Layer 9 of a small transformer language model trained on English Wikipedia (13 layers, counted from 0, width 64).
In attention head 0, each number of a token's query is one row of weights dot the token's vector x plus its bias. The head spreads its attention over the tokens so far by the softmax of query dot key.

Query weights of the head. A number n stands for n times 0.017.
q0 (bias -0.017): -23 1 -7 -9 -4 -23 45 20 -1 11 19 6 -13 17 4 1 -8 7 -16 -9 -23 28 2 27 47 -25 -5 1 -11 0 4 8 -20 -33 1 -12 -7 -5 15 6 -26 -33 18 -5 -3 8 14 -20 -25 3 -47 20 -6 7 -10 43 -30 -1 -2 18 45 4 36 -11
q1 (bias 0.066): 16 -7 8 9 -7 33 27 -40 47 11 48 22 20 -8 15 26 -16 22 -23 -24 20 30 5 -17 34 19 -12 19 -30 -49 -16 10 -22 -26 28 -6 -30 3 19 10 -17 -39 -24 33 -3 -25 -1 2 -16 17 8 9 11 -8 -35 -51 -59 -18 29 -13 -2 19 2 11
q2 (bias -0.011): 11 10 43 10 21 14 -9 -22 -34 -9 -6 -16 -28 -4 16 -23 -23 16 46 5 11 -11 9 -4 19 -16 35 -28 -25 5 -3 54 -32 -18 -1 -4 -22 -22 -4 -5 17 24 -21 -11 8 10 1 -8 8 9 -20 34 -9 -4 -8 -17 -12 10 -6 23 -17 -1 31 4
q3 (bias -0.020): -7 38 8 24 3 -20 -11 0 1 24 -24 -29 42 -9 18 18 -28 -6 38 2 -24 7 -35 14 -9 -31 4 -36 12 14 2 23 -21 11 8 13 -4 1 14 0 -1 -61 -32 1 -2 16 36 -19 -19 -35 -20 -39 35 20 37 17 -34 10 -2 -3 29 2 16 -5
q4 (bias 0.006): 5 -10 -4 -17 -22 26 -18 13 -12 -2 2 -14 -11 -15 23 10 48 -3 -21 16 10 10 22 -25 3 34 -16 -26 -2 13 7 -20 -14 -5 -4 -19 -27 12 7 -2 4 8 -23 -40 15 -2 -16 18 -28 17 3 11 6 11 8 30 -7 33 38 7 9 -1 -52 -17
q5 (bias -0.029): 6 -20 -29 -17 1 -15 -6 -50 53 24 -16 26 -1 40 -8 -23 25 -51 -7 -21 5 5 -2 -2 7 -7 -20 -10 51 31 34 -25 9 29 4 -3 39 -20 -19 -40 -10 27 31 -16 -23 -9 50 -48 12 34 -11 0 -37 -1 12 2 20 -25 8 -6 -39 60 31 -26
q6 (bias 0.033): -20 2 -32 -5 -7 -6 4 1 -12 -19 -20 -21 13 6 -5 -16 14 -25 21 12 11 -16 -2 -14 -8 -14 19 3 49 30 -3 22 -16 48 -19 18 -39 13 22 10 -16 11 13 -18 -7 50 -4 18 -47 -29 8 31 7 -11 -22 61 27 33 -4 3 -22 -68 4 -3
q7 (bias 0.017): -11 17 3 -6 -48 20 12 18 -8 -3 -36 -16 11 -17 -12 -2 26 -23 7 19 11 -11 9 19 -75 -9 -11 -21 20 -4 -12 -42 -3 -5 -4 3 -3 25 58 23 8 -20 -18 4 -30 30 -15 22 -47 19 17 27 -25 41 10 -32 -9 -8 16 6 55 0 10 20
q8 (bias -0.049): 5 14 -15 6 -12 3 -14 -8 9 32 27 -23 -2 19 -15 -13 18 35 24 -61 12 17 17 18 -4 -3 3 -16 6 -5 -6 2 -6 -41 55 -20 6 7 -20 6 10 15 -5 4 16 19 -35 -35 -13 14 -4 -12 -32 6 -50 5 1 -43 7 -6 18 50 27 14
q9 (bias 0.014): 52 19 -14 -29 39 -21 -20 41 -43 -46 59 17 -9 13 -27 -3 -51 -34 6 5 9 -35 -3 14 4 3 22 -32 2 -3 3 7 28 -74 -37 16 -20 7 -5 13 -3 7 38 22 7 -4 22 0 25 11 -18 13 34 -21 -17 21 -7 21 -28 11 -5 5 11 -18
q10 (bias 0.012): 49 1 7 -23 43 22 14 4 -4 -14 21 -19 -13 -15 -37 26 -45 1 19 16 -6 9 -30 3 -4 -34 97 -20 -12 18 -14 6 5 -1 -9 4 11 -52 -12 1 -13 -8 -21 15 20 -21 -6 27 38 27 15 5 -30 12 21 -26 3 -4 7 -3 -21 -25 -17 11
q11 (bias -0.010): -36 2 12 9 -4 5 -5 -3 16 30 -11 -6 21 22 26 36 5 -2 46 -5 30 16 -27 2 -14 16 18 -26 9 -9 16 12 -2 16 -9 -24 1 -7 -14 -3 -16 11 -5 -20 -13 25 -52 22 -45 -41 1 5 -12 9 -32 -4 18 -4 1 -6 31 17 -43 9
q12 (bias 0.023): 39 31 14 24 18 17 -22 -12 -12 -22 37 -46 -44 -61 -5 51 -13 -27 -38 1 -14 7 -22 32 6 18 24 21 -12 42 -22 -24 12 11 -8 32 -13 20 3 9 10 1 -5 13 -29 -23 -17 12 -5 25 28 -10 -12 -8 -4 -36 -2 -10 -14 20 20 -16 27 2
q13 (bias -0.027): 10 34 2 12 11 41 18 35 36 -3 10 -13 0 -31 -32 -5 37 4 6 34 -15 29 -50 8 8 -4 -14 40 -30 24 3 -31 12 6 4 -9 7 -11 34 -41 -22 -43 -22 -27 5 -10 -1 -20 10 29 -18 -34 26 -2 14 -20 34 -14 -33 11 -19 6 -3 22
q14 (bias -0.063): 15 -34 31 17 38 10 9 -4 2 -21 -14 15 -3 19 19 -19 -20 -14 -33 -7 7 13 -18 -51 -18 23 1 1 4 9 -23 0 4 33 -10 -2 14 2 -4 -1 -1 -34 -2 5 -16 0 -1 12 -10 8 -9 -29 4 19 -21 33 46 22 -15 -4 -17 42 12 2
q15 (bias 0.052): 2 7 -10 -5 -53 -16 11 -6 24 -42 28 -19 -11 -28 11 4 21 12 -7 -18 37 16 -1 34 3 32 40 -6 15 -7 4 -33 -22 21 -39 14 -15 -8 -25 -20 -13 3 -14 33 -6 33 4 13 -18 -12 -42 16 21 -1 -1 6 -35 -31 34 14 21 -20 8 18
q16 (bias -0.027): -32 7 13 0 33 11 -15 39 -52 -3 -6 13 -8 37 26 -1 -17 25 -42 32 -15 39 -23 -43 15 -35 -6 13 -27 37 -9 38 23 -13 16 -3 -20 9 5 7 -5 29 17 -1 -15 -9 -4 -7 -12 12 5 -13 -3 -51 -41 -20 18 17 20 6 31 35 -39 -14
q17 (bias 0.014): 18 -37 -25 -18 5 -10 -28 1 8 31 46 -15 -40 23 4 13 -23 -40 13 30 -11 5 21 5 -7 0 -28 12 -21 -26 17 -1 45 -37 -2 8 -1 -15 12 44 -4 -21 -18 43 19 -36 19 -5 34 -14 -2 12 -14 1 -22 -14 -5 7 -24 -7 16 17 8 32
q18 (bias -0.027): 34 33 -14 -19 33 5 -25 -21 10 -45 15 27 28 28 -4 -30 19 10 7 -15 -17 -10 -16 17 -23 32 14 -31 8 40 -23 -24 50 -43 -3 35 -6 -16 1 -24 7 -17 6 23 -3 -6 8 5 9 3 -3 -24 -14 -12 23 15 -13 -7 1 -1 -56 17 -24 15
q19 (bias 0.012): 9 5 33 18 -29 32 24 29 4 -20 -17 4 -26 -6 32 -30 14 44 33 -20 13 -8 15 -1 21 -20 10 -33 -4 -29 -20 -35 22 -13 -6 -16 5 -23 7 15 34 -11 14 60 -6 1 31 23 -1 -12 -35 21 -48 -9 -48 -41 -1 -51 -9 -23 7 30 -8 27
q20 (bias 0.040): 7 20 9 37 -6 -1 18 -17 -10 26 22 7 -16 10 51 -25 12 -6 -12 -22 7 18 -7 -18 -15 36 36 -22 4 -30 -43 -34 -21 11 37 24 4 -4 -7 8 6 -1 5 23 17 9 17 -19 23 10 -15 -1 -17 -20 -37 -57 3 -42 -14 -3 -4 9 15 7
q21 (bias 0.065): -11 -62 -3 -56 43 7 0 4 -1 -40 22 28 -4 16 -20 -7 -25 -8 13 37 20 -20 1 12 -29 32 9 -39 17 -23 3 50 -35 -20 -24 7 -8 11 41 18 -35 2 16 12 -15 18 3 39 -36 12 22 -9 -12 -9 -7 -11 7 -10 21 -1 83 -12 -36 9
q22 (bias 0.010): -19 -19 1 -20 3 7 -15 -30 -5 7 -29 25 -2 22 -26 11 -38 2 1 79 29 -35 -1 13 -7 -3 21 -16 -43 19 -60 7 -20 -7 -21 29 26 -10 25 -10 18 27 26 47 -12 6 -2 -17 1 -21 4 -8 -16 24 -41 4 -27 -9 50 -15 37 35 -43 22
q23 (bias -0.033): -21 24 3 11 15 9 -30 10 12 19 -23 -8 12 -12 5 -56 27 21 19 -32 -19 35 -48 -39 1 4 -2 -1 -30 12 -25 -6 28 2 -35 33 29 -37 -18 -33 -8 5 20 35 25 9 -9 25 21 25 6 1 41 -1 -20 30 -9 1 -16 12 -75 -5 37 -10
q24 (bias -0.024): 7 8 39 15 -12 -10 29 -9 1 -41 -6 -12 27 -29 28 -30 30 -34 -5 -54 22 -45 41 17 -26 -13 -9 14 14 -11 5 -1 -4 1 -7 35 25 -12 14 -6 4 31 -42 0 2 6 23 16 -22 -42 2 2 -41 27 -58 -14 7 -24 43 20 30 21 -28 37
q25 (bias 0.014): 43 17 8 50 -23 22 47 19 43 -53 -8 -60 -22 -13 18 -10 42 22 29 -26 -58 -10 -32 54 -12 -4 23 -22 53 -52 -21 -26 -10 8 2 -4 -11 47 -11 -1 7 25 6 -15 9 -1 -11 -23 1 -26 2 23 -28 1 -23 -32 -6 -57 43 -7 -22 20 7 33
q26 (bias 0.020): -4 -29 -23 66 -6 77 -3 -66 19 -20 -29 -23 -66 2 -24 -32 69 47 14 12 23 -3 16 -44 -27 31 2 -28 7 -46 -48 -16 40 -13 56 14 4 25 -40 -46 34 11 -12 19 -29 19 -12 5 -14 -4 9 17 -21 26 7 -2 -36 -4 62 -15 -22 58 -28 8
q27 (bias 0.008): -22 0 18 21 -20 35 -22 -45 -30 -19 25 9 19 15 -63 21 -8 38 45 -18 -13 -34 8 -4 8 -27 23 -28 20 7 -13 23 -68 1 7 15 -40 -8 -8 17 -9 -7 -29 8 4 -8 20 -5 31 3 16 8 23 -25 -10 -26 -17 11 20 -4 40 7 1 56
q28 (bias 0.017): -5 -11 -42 16 -2 -9 -28 -13 12 -4 -1 -15 -30 7 -27 17 -6 -12 -3 16 1 3 -3 1 4 -11 46 3 41 -26 -34 40 25 18 16 -17 -29 56 -15 -27 13 17 17 -28 -29 -11 -11 -16 -30 24 28 36 -19 20 12 -1 -22 -29 -5 56 9 8 -37 24
q29 (bias -0.015): 56 5 -12 4 -33 -3 35 35 3 -28 -22 28 4 31 -44 -48 14 -19 -27 8 14 -7 13 -6 15 -4 -8 20 -45 30 16 63 28 -5 -18 25 13 -20 27 1 -26 5 -16 -29 -23 -6 2 18 36 27 4 -31 -12 -16 -25 0 -11 -14 27 -12 -21 3 -2 5
q30 (bias 0.060): 0 -12 3 57 -17 -2 -1 0 -10 -8 -6 -22 20 -35 7 -17 4 -12 41 -17 15 -7 39 27 -24 4 -21 -8 24 3 16 -37 52 40 -32 -35 -15 44 -28 21 -20 -13 -27 18 -1 -16 3 -10 52 0 11 17 -26 -4 -10 -6 -3 8 -32 -1 -5 -11 4 0
q31 (bias -0.064): -10 -4 -14 -13 36 0 26 -13 55 7 36 -5 -20 5 34 -34 -67 60 44 -20 9 1 21 28 9 4 16 -15 19 -36 14 -48 -8 -67 -1 40 -31 56 -20 54 1 -12 22 43 18 -5 4 -27 3 15 -3 -29 -47 19 -26 -54 -83 8 -10 9 8 -2 -20 25

Each question shows a short text with each token's key, already scaled and adjusted for position as the last token sees it. A number n stands for n times 0.011.

Then comes the last token's vector x. A number n stands for n times 0.035.

0 "The": 2 1 -1 11 5 -18 0 4 -22 1 2 -5 1 5 -12 8 1 0 -2 -11 -9 17 -2 3 -5 11 -3 3 -5 4 1 23
1 " album": 9 -1 3 11 -4 -15 -13 -6 -7 -5 2 1 8 8 3 -1 -1 -13 -3 -9 -9 4 -3 5 -1 3 -2 2 4 -3 -11 45
2 " has": 1 -12 3 10 5 -17 2 2 -16 -4 4 1 6 7 -3 3 1 -9 -6 -9 -20 9 0 3 -1 7 0 2 -2 16 -9 19
3 " since": 5 -12 2 7 -2 -15 -7 -3 -8 -7 5 0 5 9 -1 2 3 -6 -5 -4 -19 5 6 3 -1 3 -9 -4 -2 13 -15 30
4 " sold": 1 -16 6 9 6 -16 -1 2 -16 -6 3 -1 4 5 2 3 -2 -7 -2 -11 -21 2 2 1 3 -6 -4 0 -4 9 -11 26
5 " ": 2 -12 -1 12 -3 -17 1 -2 -12 -4 2 -1 2 11 2 2 -1 -3 2 -9 -23 4 10 7 -2 1 -7 3 -4 8 -10 30
x: -25 -1 -12 28 -27 33 34 -5 25 -20 4 -2 28 -5 -11 32 20 -20 -47 68 -1 -6 -71 18 -33 -26 -35 13 -28 -8 -28 17 17 2 -25 22 0 -43 5 26 -27 -23 53 -19 -24 -50 0 23 25 23 13 19 6 -1 2 -21 -5 31 18 9 -30 -8 9 25
To which token does the last token give the most attention? 2 " has"

0 " C": 1 1 0 7 4 -15 0 3 -16 2 2 -3 0 4 -10 6 1 1 -2 -7 -6 13 -2 2 -4 8 -2 3 -4 2 2 21
1 "ase": 3 -3 2 9 0 -17 -4 -6 -9 -3 0 -1 4 7 -2 3 2 -5 -1 -5 -11 0 -2 1 -3 3 -4 5 0 -2 -4 41
2 "),": 4 -5 1 10 2 -15 6 1 -8 -7 1 -1 3 4 -5 6 -3 -8 -6 -5 -15 3 1 1 -3 12 -3 1 1 3 -6 24
3 " which": 3 -8 2 9 2 -11 2 1 -10 -7 2 0 3 5 -1 4 0 -10 -2 -10 -15 2 0 3 0 5 -5 1 2 7 -7 12
4 " was": -1 -9 0 12 3 -15 6 0 -14 -1 2 -2 3 6 -3 2 -3 -8 -1 -9 -19 6 2 3 1 4 -2 3 -3 9 -4 14
5 " p": 5 -11 4 8 0 -15 -9 0 -7 2 5 1 3 9 2 5 -5 -3 0 -1 -13 -1 -2 3 0 0 -4 -3 -3 3 -6 27
x: 0 -12 -8 19 -37 22 23 -13 -5 -34 28 -6 11 -27 3 6 -33 -3 -29 34 -23 28 -37 25 36 -63 -27 8 -20 -3 -5 43 18 -9 -27 4 -38 -32 26 20 -23 -33 43 27 -17 -28 -4 19 26 2 11 20 39 4 50 -12 26 13 4 -1 -11 -76 5 24
To which token does the last token give the most attention? 4 " was"

0 "'s": 1 2 -1 11 5 -20 1 5 -23 1 3 -5 1 5 -13 8 1 0 -3 -13 -10 18 -2 3 -6 10 -3 3 -6 4 1 28
1 " Ch": 5 0 4 10 -1 -24 -16 -1 -5 -4 4 -1 -1 10 1 7 -3 -8 0 -4 -10 13 -7 4 -1 1 -10 7 -4 -6 -9 59
2 "oice": 9 -1 7 10 -3 -20 -13 -5 -5 -3 4 0 11 7 4 2 0 -11 -7 -10 -7 4 -5 1 -4 0 -6 6 6 -11 -10 54
3 " Awards": 6 -2 10 11 -2 -22 -5 -1 -3 -4 6 1 9 5 0 1 0 -13 -7 -1 -16 6 -4 1 -1 11 -4 4 6 -3 -7 50
4 " in ": 3 -9 4 12 0 -25 -1 -3 -6 2 1 1 7 14 -2 12 -2 -10 -3 2 -21 5 -1 1 -3 8 -7 0 -3 8 -15 43
5 "1": -3 -1 12 1 -9 -15 -5 -2 1 1 4 -3 0 6 3 3 -4 -12 8 1 -9 -2 -7 -3 0 3 -5 1 -1 13 -18 54
x: 51 -24 22 15 6 20 26 -5 6 -24 -15 -8 40 4 16 44 8 -1 -21 22 -5 23 -24 4 8 -1 -53 6 9 -12 -29 29 10 -7 -56 -22 -30 -33 33 -1 6 -17 31 15 -60 2 -6 11 27 30 9 17 39 -35 11 -50 -20 -41 20 1 -38 -55 7 24
Which token does the last token look at most, and with what share of its attention? 0 "'s", with about 80%

0 "its": 0 0 0 14 6 -24 4 6 -26 0 3 -4 2 6 -15 10 1 0 -4 -14 -14 18 -1 3 -6 12 -3 4 -3 4 2 29
1 ".": 3 -9 1 17 8 -19 12 6 -15 -8 0 2 5 8 -5 7 3 -11 -3 -11 -28 7 2 4 -4 5 -4 6 -1 11 -7 32
2 " Up": 0 -12 7 9 -1 -25 0 -2 -13 -10 -2 -2 -1 12 -4 2 0 -3 3 -6 -22 0 -2 10 1 9 -9 -1 -7 14 -12 42
3 "on": -1 0 1 12 1 -26 5 0 -7 -8 -2 -3 -1 5 -1 -4 2 -1 0 -19 -18 10 -5 2 1 9 -8 4 -12 6 -14 45
4 " meet": -1 -12 7 10 7 -25 1 2 -14 -9 4 0 2 9 4 2 1 -12 -1 -14 -18 8 -3 5 2 -7 -7 6 -1 4 -11 32
5 "ing,": 8 -8 0 19 4 -24 9 0 -8 -9 -7 -2 6 9 4 5 2 -6 -3 -18 -22 7 -1 1 -7 -1 -7 6 -5 3 -13 30
x: -19 -19 -5 38 -12 10 30 0 -4 -16 -11 -22 11 -10 -4 11 24 -22 -46 40 3 7 -53 12 18 -23 -92 -7 6 -11 -19 34 10 8 -16 18 -8 -30 10 36 -26 8 7 -34 -23 -7 4 41 2 38 -7 8 40 9 0 -33 -3 42 61 -12 -23 -33 16 22
Which two tokens does the last token look at most, in order? 1 ".", 0 "its"

0 "es": 0 1 -1 11 6 -20 3 5 -22 1 3 -4 1 5 -13 9 1 1 -3 -12 -11 17 -2 3 -5 10 -2 4 -4 4 2 25
1 " that": 5 -9 2 12 0 -17 2 -2 -8 -11 1 0 3 8 0 4 5 -13 -4 -15 -20 2 3 5 -5 0 -5 4 3 10 -11 23
2 " we": 6 -6 3 12 -2 -19 3 -3 -3 -6 2 1 4 11 0 1 3 -10 -4 -16 -18 4 4 8 -4 -3 -2 7 0 8 -11 31
3 " can": 5 -12 5 11 2 -20 7 6 -10 -6 1 -1 1 4 -1 1 2 -6 -6 -11 -21 6 2 6 2 0 -3 3 -3 17 -7 28
4 "'t": 6 -9 2 11 0 -17 3 1 -4 -6 3 3 2 7 -3 -2 4 -9 -11 -7 -23 6 10 10 2 0 -2 2 -1 9 -9 31
5 " help": 5 -12 6 10 2 -15 0 5 -5 -6 5 1 2 5 4 1 1 -8 -8 -11 -21 2 8 8 5 -5 -5 -3 1 16 -9 29
x: -11 -9 -12 4 -49 20 48 -11 -10 -16 32 -34 -23 -3 -11 19 0 -21 15 25 -11 27 -1 8 -1 -18 -46 50 -22 15 -40 57 -5 -1 -30 -17 1 -50 55 7 -6 1 37 -25 -38 -1 -18 -3 -11 62 -8 16 8 5 16 1 7 42 30 -26 3 -56 -7 17
Which two tokens does the last token look at most, in order? 3 " can", 1 " that"

0 "'s": 1 2 -1 11 5 -20 1 5 -23 1 3 -5 1 5 -13 8 1 0 -3 -13 -10 18 -2 3 -6 10 -3 3 -6 4 1 28
1 " vocals": 9 -3 4 15 -3 -18 -6 3 -9 -1 0 0 11 5 7 4 -2 -10 -6 -17 -14 -5 -5 5 -3 -4 -4 -1 5 -5 -10 52
2 " are": 1 -11 4 14 6 -20 6 4 -13 -4 5 1 6 7 -5 6 -3 -12 -8 -12 -27 7 2 4 0 7 -2 5 1 12 -5 24
3 " r": 4 -11 0 18 0 -16 -10 -1 -13 2 7 3 6 9 2 5 -4 -8 0 -13 -20 7 4 6 5 2 -1 1 2 5 -7 40
4 "ich": 15 -10 0 9 2 -17 -4 2 -17 -1 6 5 3 11 6 0 1 -5 -4 -3 -21 0 3 3 0 -8 -7 4 2 -1 -10 45
5 "ly": 1 -11 -2 16 0 -17 1 -3 -10 -2 6 2 7 4 -2 2 2 -6 -3 -15 -26 3 11 5 0 0 -5 4 -2 9 -7 44
x: -20 3 2 57 -17 7 26 11 7 -60 29 -32 -14 -18 -17 46 -30 -15 -20 45 12 5 -44 -2 15 -18 -33 -7 -21 15 -4 25 23 4 -28 -34 30 -32 26 21 -18 14 43 -34 -55 -15 0 10 27 30 17 11 5 14 3 -13 -9 34 50 -20 -17 -41 -14 -4
To which token does the last token give the most attention? 2 " are"

0 ".": 1 1 -1 12 7 -22 3 7 -26 1 3 -5 0 6 -15 9 1 0 -2 -13 -12 21 -2 4 -7 11 -3 4 -5 5 1 29
1 "\n\n": 0 -7 -1 14 7 -21 11 5 -23 -1 5 -1 5 7 -12 11 -1 -7 1 -14 -22 23 1 5 -4 12 -3 5 -2 11 -8 28
2 "==": -2 -13 9 5 5 -19 8 1 -17 -3 -4 -4 3 5 -7 2 4 -9 -2 4 -13 7 -7 7 3 21 4 6 -7 29 -2 29
3 " C": 5 -12 6 -1 -5 -27 -8 0 -5 -1 -1 -4 7 6 6 0 6 6 4 4 -4 9 -10 4 2 14 -8 5 -8 7 -8 54
4 "rit": 13 -9 4 4 2 -22 -5 -6 -10 -4 7 3 7 11 1 0 0 0 -9 0 -13 3 -11 2 -2 15 -5 2 -1 -4 -4 56
5 "ical": 5 -10 4 9 -4 -25 -2 -5 -4 -3 -2 -3 9 2 13 -6 11 7 2 -9 -6 2 -6 -3 -9 8 -7 6 -4 -1 -9 48
x: -4 -21 -5 39 -34 9 37 10 -16 -48 3 7 -15 16 9 26 13 -11 -26 14 -10 20 -38 -6 39 -22 -55 0 21 -4 -19 38 38 5 -15 7 -22 -36 -2 79 12 -5 33 -10 -32 -38 25 -7 5 42 -26 -1 -4 11 2 -56 23 -3 41 -35 -37 -18 26 2
Which two tokens does the last token look at most, in order? 2 "==", 3 " C"

0 "ar": 1 2 -1 11 6 -20 1 5 -22 1 3 -4 0 5 -13 8 1 1 -3 -12 -8 16 -3 3 -5 10 -2 4 -5 3 2 27
1 "on": 7 2 -2 14 1 -21 -6 -2 -4 -3 0 -1 6 1 4 3 5 -4 -1 -10 -14 -1 -7 -3 -4 1 -8 4 -4 -2 -8 62
2 " C": 10 -4 2 9 -4 -20 -19 -5 -2 -4 -1 -1 5 3 0 6 6 -1 -1 3 -12 1 -6 0 -3 2 -8 5 -5 -2 -9 60
3 "ase": 5 -3 4 12 1 -22 -6 -10 -10 -5 0 -1 5 8 -3 5 2 -9 -1 -5 -13 -2 -5 3 -4 0 -5 6 1 -3 -6 54
4 "),": 4 -7 2 14 4 -19 9 1 -13 -9 2 -1 4 6 -7 8 -5 -11 -7 -6 -21 4 1 3 -3 15 -4 1 1 5 -7 29
5 " which": 3 -11 3 12 3 -13 2 1 -14 -9 3 0 4 7 -1 5 0 -13 -2 -13 -21 2 -1 5 -1 6 -7 1 4 10 -9 16
x: -25 -29 -18 45 -2 32 9 -8 -10 -15 -8 -44 -1 -11 30 34 -7 -38 -10 37 -36 29 -23 23 11 -12 -61 7 -16 -19 -12 50 45 19 -50 -4 3 -27 35 8 -38 -4 2 -19 -26 -14 -15 13 24 43 5 9 44 10 20 -24 0 37 27 8 -17 -52 -1 5
Which token does the last token look at most, and with what share of its attention? 5 " which", with about 50%

0 ", he was": 0 0 -1 13 7 -23 3 6 -28 2 3 -5 1 6 -15 9 0 -1 -3 -14 -13 21 -2 4 -6 12 -3 4 -6 5 1 26
1 " made": 1 -14 2 13 6 -20 10 -1 -23 -5 7 0 2 7 -4 3 -4 -9 -5 -14 -25 4 7 5 2 9 -5 2 -1 15 -7 33
2 " a": 0 -10 -3 14 3 -21 4 0 -19 -2 4 -3 8 7 -5 6 -4 -7 -5 -15 -28 12 9 3 1 6 -8 5 -8 14 -10 39
3 " sp": 1 -13 1 13 2 -25 -17 2 -14 2 6 -1 3 10 -3 8 -6 -7 1 2 -19 6 -4 5 7 1 -13 1 -7 15 -6 38
4 "ok": 5 -6 -2 11 2 -24 -14 -2 -16 -1 4 0 4 12 3 7 -5 -11 1 -2 -17 9 -1 1 -1 -10 -12 3 -6 -3 -14 57
5 "es": 2 -7 -3 12 2 -21 -2 -8 -10 -3 -1 -2 8 11 9 6 0 -9 0 -11 -26 -3 -4 0 -5 -3 -8 6 -1 7 -15 49
x: -25 -21 14 44 -2 18 37 2 4 -10 9 -5 13 -12 -7 30 10 -14 -43 40 5 7 -77 24 16 -4 -44 8 2 -1 -11 18 7 16 -37 -22 5 -84 5 36 -1 3 34 -29 -18 3 13 -1 14 20 -15 -1 8 14 1 -15 -1 5 54 -3 -34 -63 -4 28
To which token does the last token give the most attention? 1 " made"

0 "pr": 1 1 0 11 7 -20 0 5 -24 1 4 -4 0 4 -14 10 0 0 -4 -11 -11 18 -2 2 -5 10 -3 3 -5 4 3 29
1 "is": 12 -4 1 13 5 -22 -1 1 -12 -8 3 -1 1 6 2 5 6 -3 -8 -1 -16 1 0 -1 -7 -1 -9 6 -6 3 -8 55
2 "es.": 2 -10 2 16 7 -19 10 5 -10 -9 -1 -1 6 6 -2 5 4 -11 -3 -10 -27 5 2 2 -6 2 -4 6 0 8 -7 24
3 " After": 0 -10 0 9 2 -22 -1 -1 -14 -8 1 -4 2 8 -4 3 2 -3 1 -8 -13 3 1 9 1 11 -11 -4 -12 12 -14 33
4 " his": 0 -8 2 13 -1 -21 0 -3 -10 -1 1 -3 6 4 -3 0 1 -9 -2 -11 -16 6 1 4 -2 5 -5 2 -10 9 -16 37
5 " first": -2 -3 -1 12 -3 -19 -4 -1 -17 2 6 -3 6 5 2 0 0 -9 0 -15 -13 9 1 7 0 8 -9 0 -2 5 -8 41
x: -25 -12 1 31 -24 35 28 2 16 -42 4 9 -3 12 43 54 -15 -37 -11 7 -3 3 -27 20 -9 -27 -35 10 -28 42 -2 29 5 3 -33 -4 6 -25 28 17 9 -17 20 -31 -59 -24 -1 24 14 30 -19 16 65 -30 -19 -48 21 22 35 0 -12 -39 -15 -21
Which two tokens does the last token look at most, in order? 2 "es.", 0 "pr"

0 "ional": 1 1 -1 11 6 -20 1 5 -23 2 3 -5 1 5 -13 8 2 1 -3 -12 -9 17 -2 3 -6 10 -3 3 -5 4 2 26
1 "ly": -2 -7 -2 19 1 -19 1 -4 -12 -3 3 -1 6 4 1 1 4 -5 1 -12 -21 3 6 6 -1 5 -5 3 -2 9 -9 47
2 " b": 4 -6 0 17 -1 -20 -9 1 -10 -4 4 0 4 7 3 3 -3 -6 1 -5 -15 -3 -2 9 1 3 -4 2 -1 2 -5 45
3 "order": 7 -8 4 11 1 -19 -3 -2 -15 -4 1 -2 6 7 7 4 2 -5 0 -10 -14 -4 -7 8 -2 -3 -9 2 5 4 -2 47
4 "ing": 7 -9 2 14 1 -19 1 -4 -10 -5 -3 -1 8 5 8 3 5 -4 -2 -14 -20 -1 0 4 -2 -3 -6 4 1 8 -9 42
5 " on": 9 -13 4 9 -2 -22 -6 -3 -12 -5 -4 -5 7 7 3 6 3 -4 -3 -9 -17 2 5 3 -2 1 -8 -2 -5 11 -14 37
x: -21 8 -8 26 -21 28 38 -1 -21 -17 27 -13 -11 9 12 1 18 -28 -50 24 12 14 -47 25 5 -19 -49 43 -16 -17 -45 37 -3 -1 -34 40 -12 -39 13 13 -3 9 15 -14 -49 -14 -1 14 1 31 3 7 49 1 28 -50 12 29 52 -25 1 -39 -9 2
To which token does the last token give the most attention? 0 "ional"

0 " M": 1 2 -1 10 5 -19 0 5 -20 2 3 -4 0 5 -13 8 1 2 -3 -10 -9 16 -3 3 -5 10 -2 3 -5 3 2 27
1 "ab": 1 -3 3 12 5 -17 -12 -1 -8 -10 2 3 1 6 -6 3 2 -7 0 -2 -11 0 -5 2 0 1 -5 10 -1 4 -2 61
2 "ury": 6 -2 1 16 -2 -19 -7 -4 -3 -6 1 -1 6 4 4 1 5 -8 1 -6 -13 0 -4 2 -5 2 -8 5 -1 -3 -7 55
3 "'s": 3 -6 4 13 -4 -20 0 -6 -3 -4 1 -2 9 1 -3 3 4 -8 -3 -10 -16 3 2 3 -4 6 -4 4 -3 8 -12 44
4 " production": 6 -5 6 10 -4 -21 -8 -5 -5 -3 2 -4 9 4 4 2 -1 -8 -1 -13 -11 -2 -5 3 -1 1 -4 1 3 0 -9 46
5 " is": 2 -12 3 13 3 -21 3 -1 -15 -2 3 -2 4 5 -4 7 -2 -11 -5 -7 -24 6 3 4 -1 4 -3 4 -1 12 -8 25
x: 2 -7 19 44 -8 14 30 -14 -23 -48 19 -40 0 -8 -13 32 2 -26 -40 62 -4 21 -42 24 24 -7 -35 2 -6 -15 -1 45 5 10 -46 -11 12 -36 35 7 -6 17 25 -41 -21 -8 -9 20 33 44 22 -7 36 0 -4 -52 -5 32 24 -14 -17 -35 -24 -15
Which token does the last token look at most, and with what share of its attention? 5 " is", with about 60%

0 "as": 1 3 -1 13 7 -24 2 6 -26 0 3 -5 0 6 -17 11 1 1 -4 -14 -11 20 -3 2 -7 12 -3 4 -6 4 3 33
1 "ional": 5 -5 3 15 3 -25 -11 -5 -7 -7 -1 -1 14 8 1 8 10 -8 -7 -8 -14 -4 -2 1 -6 8 -6 1 -3 9 -9 71
2 "ly": -3 -5 -1 25 -1 -24 -1 -8 -9 -2 2 -2 9 3 1 2 6 -7 1 -12 -23 0 8 5 -3 8 -5 4 -1 7 -12 62
3 " b": 3 -9 1 21 -1 -25 -9 2 -12 -4 5 1 6 9 3 5 -5 -7 1 -6 -19 -3 -1 12 1 5 -4 3 -1 1 -5 54
4 "order": 7 -9 5 14 2 -23 -2 -2 -18 -5 1 -2 7 8 8 4 2 -8 -1 -13 -19 -4 -7 10 -1 -4 -10 3 6 4 -2 57
5 "ing": 8 -11 3 17 1 -24 3 -4 -13 -5 -4 -1 10 5 9 4 6 -5 -2 -17 -24 -1 1 5 -2 -3 -7 5 1 10 -11 51
x: -29 -5 -2 38 -36 3 2 0 -12 -27 3 -9 -10 7 12 1 9 -20 -31 39 -2 14 -40 14 29 -10 -57 23 12 -17 -23 31 20 9 -47 0 -13 -50 -4 27 -5 25 21 -37 -25 -22 -2 32 4 33 -11 12 38 13 15 -42 11 36 66 -29 -7 -45 9 35
To which token does the last token give the most attention? 0 "as"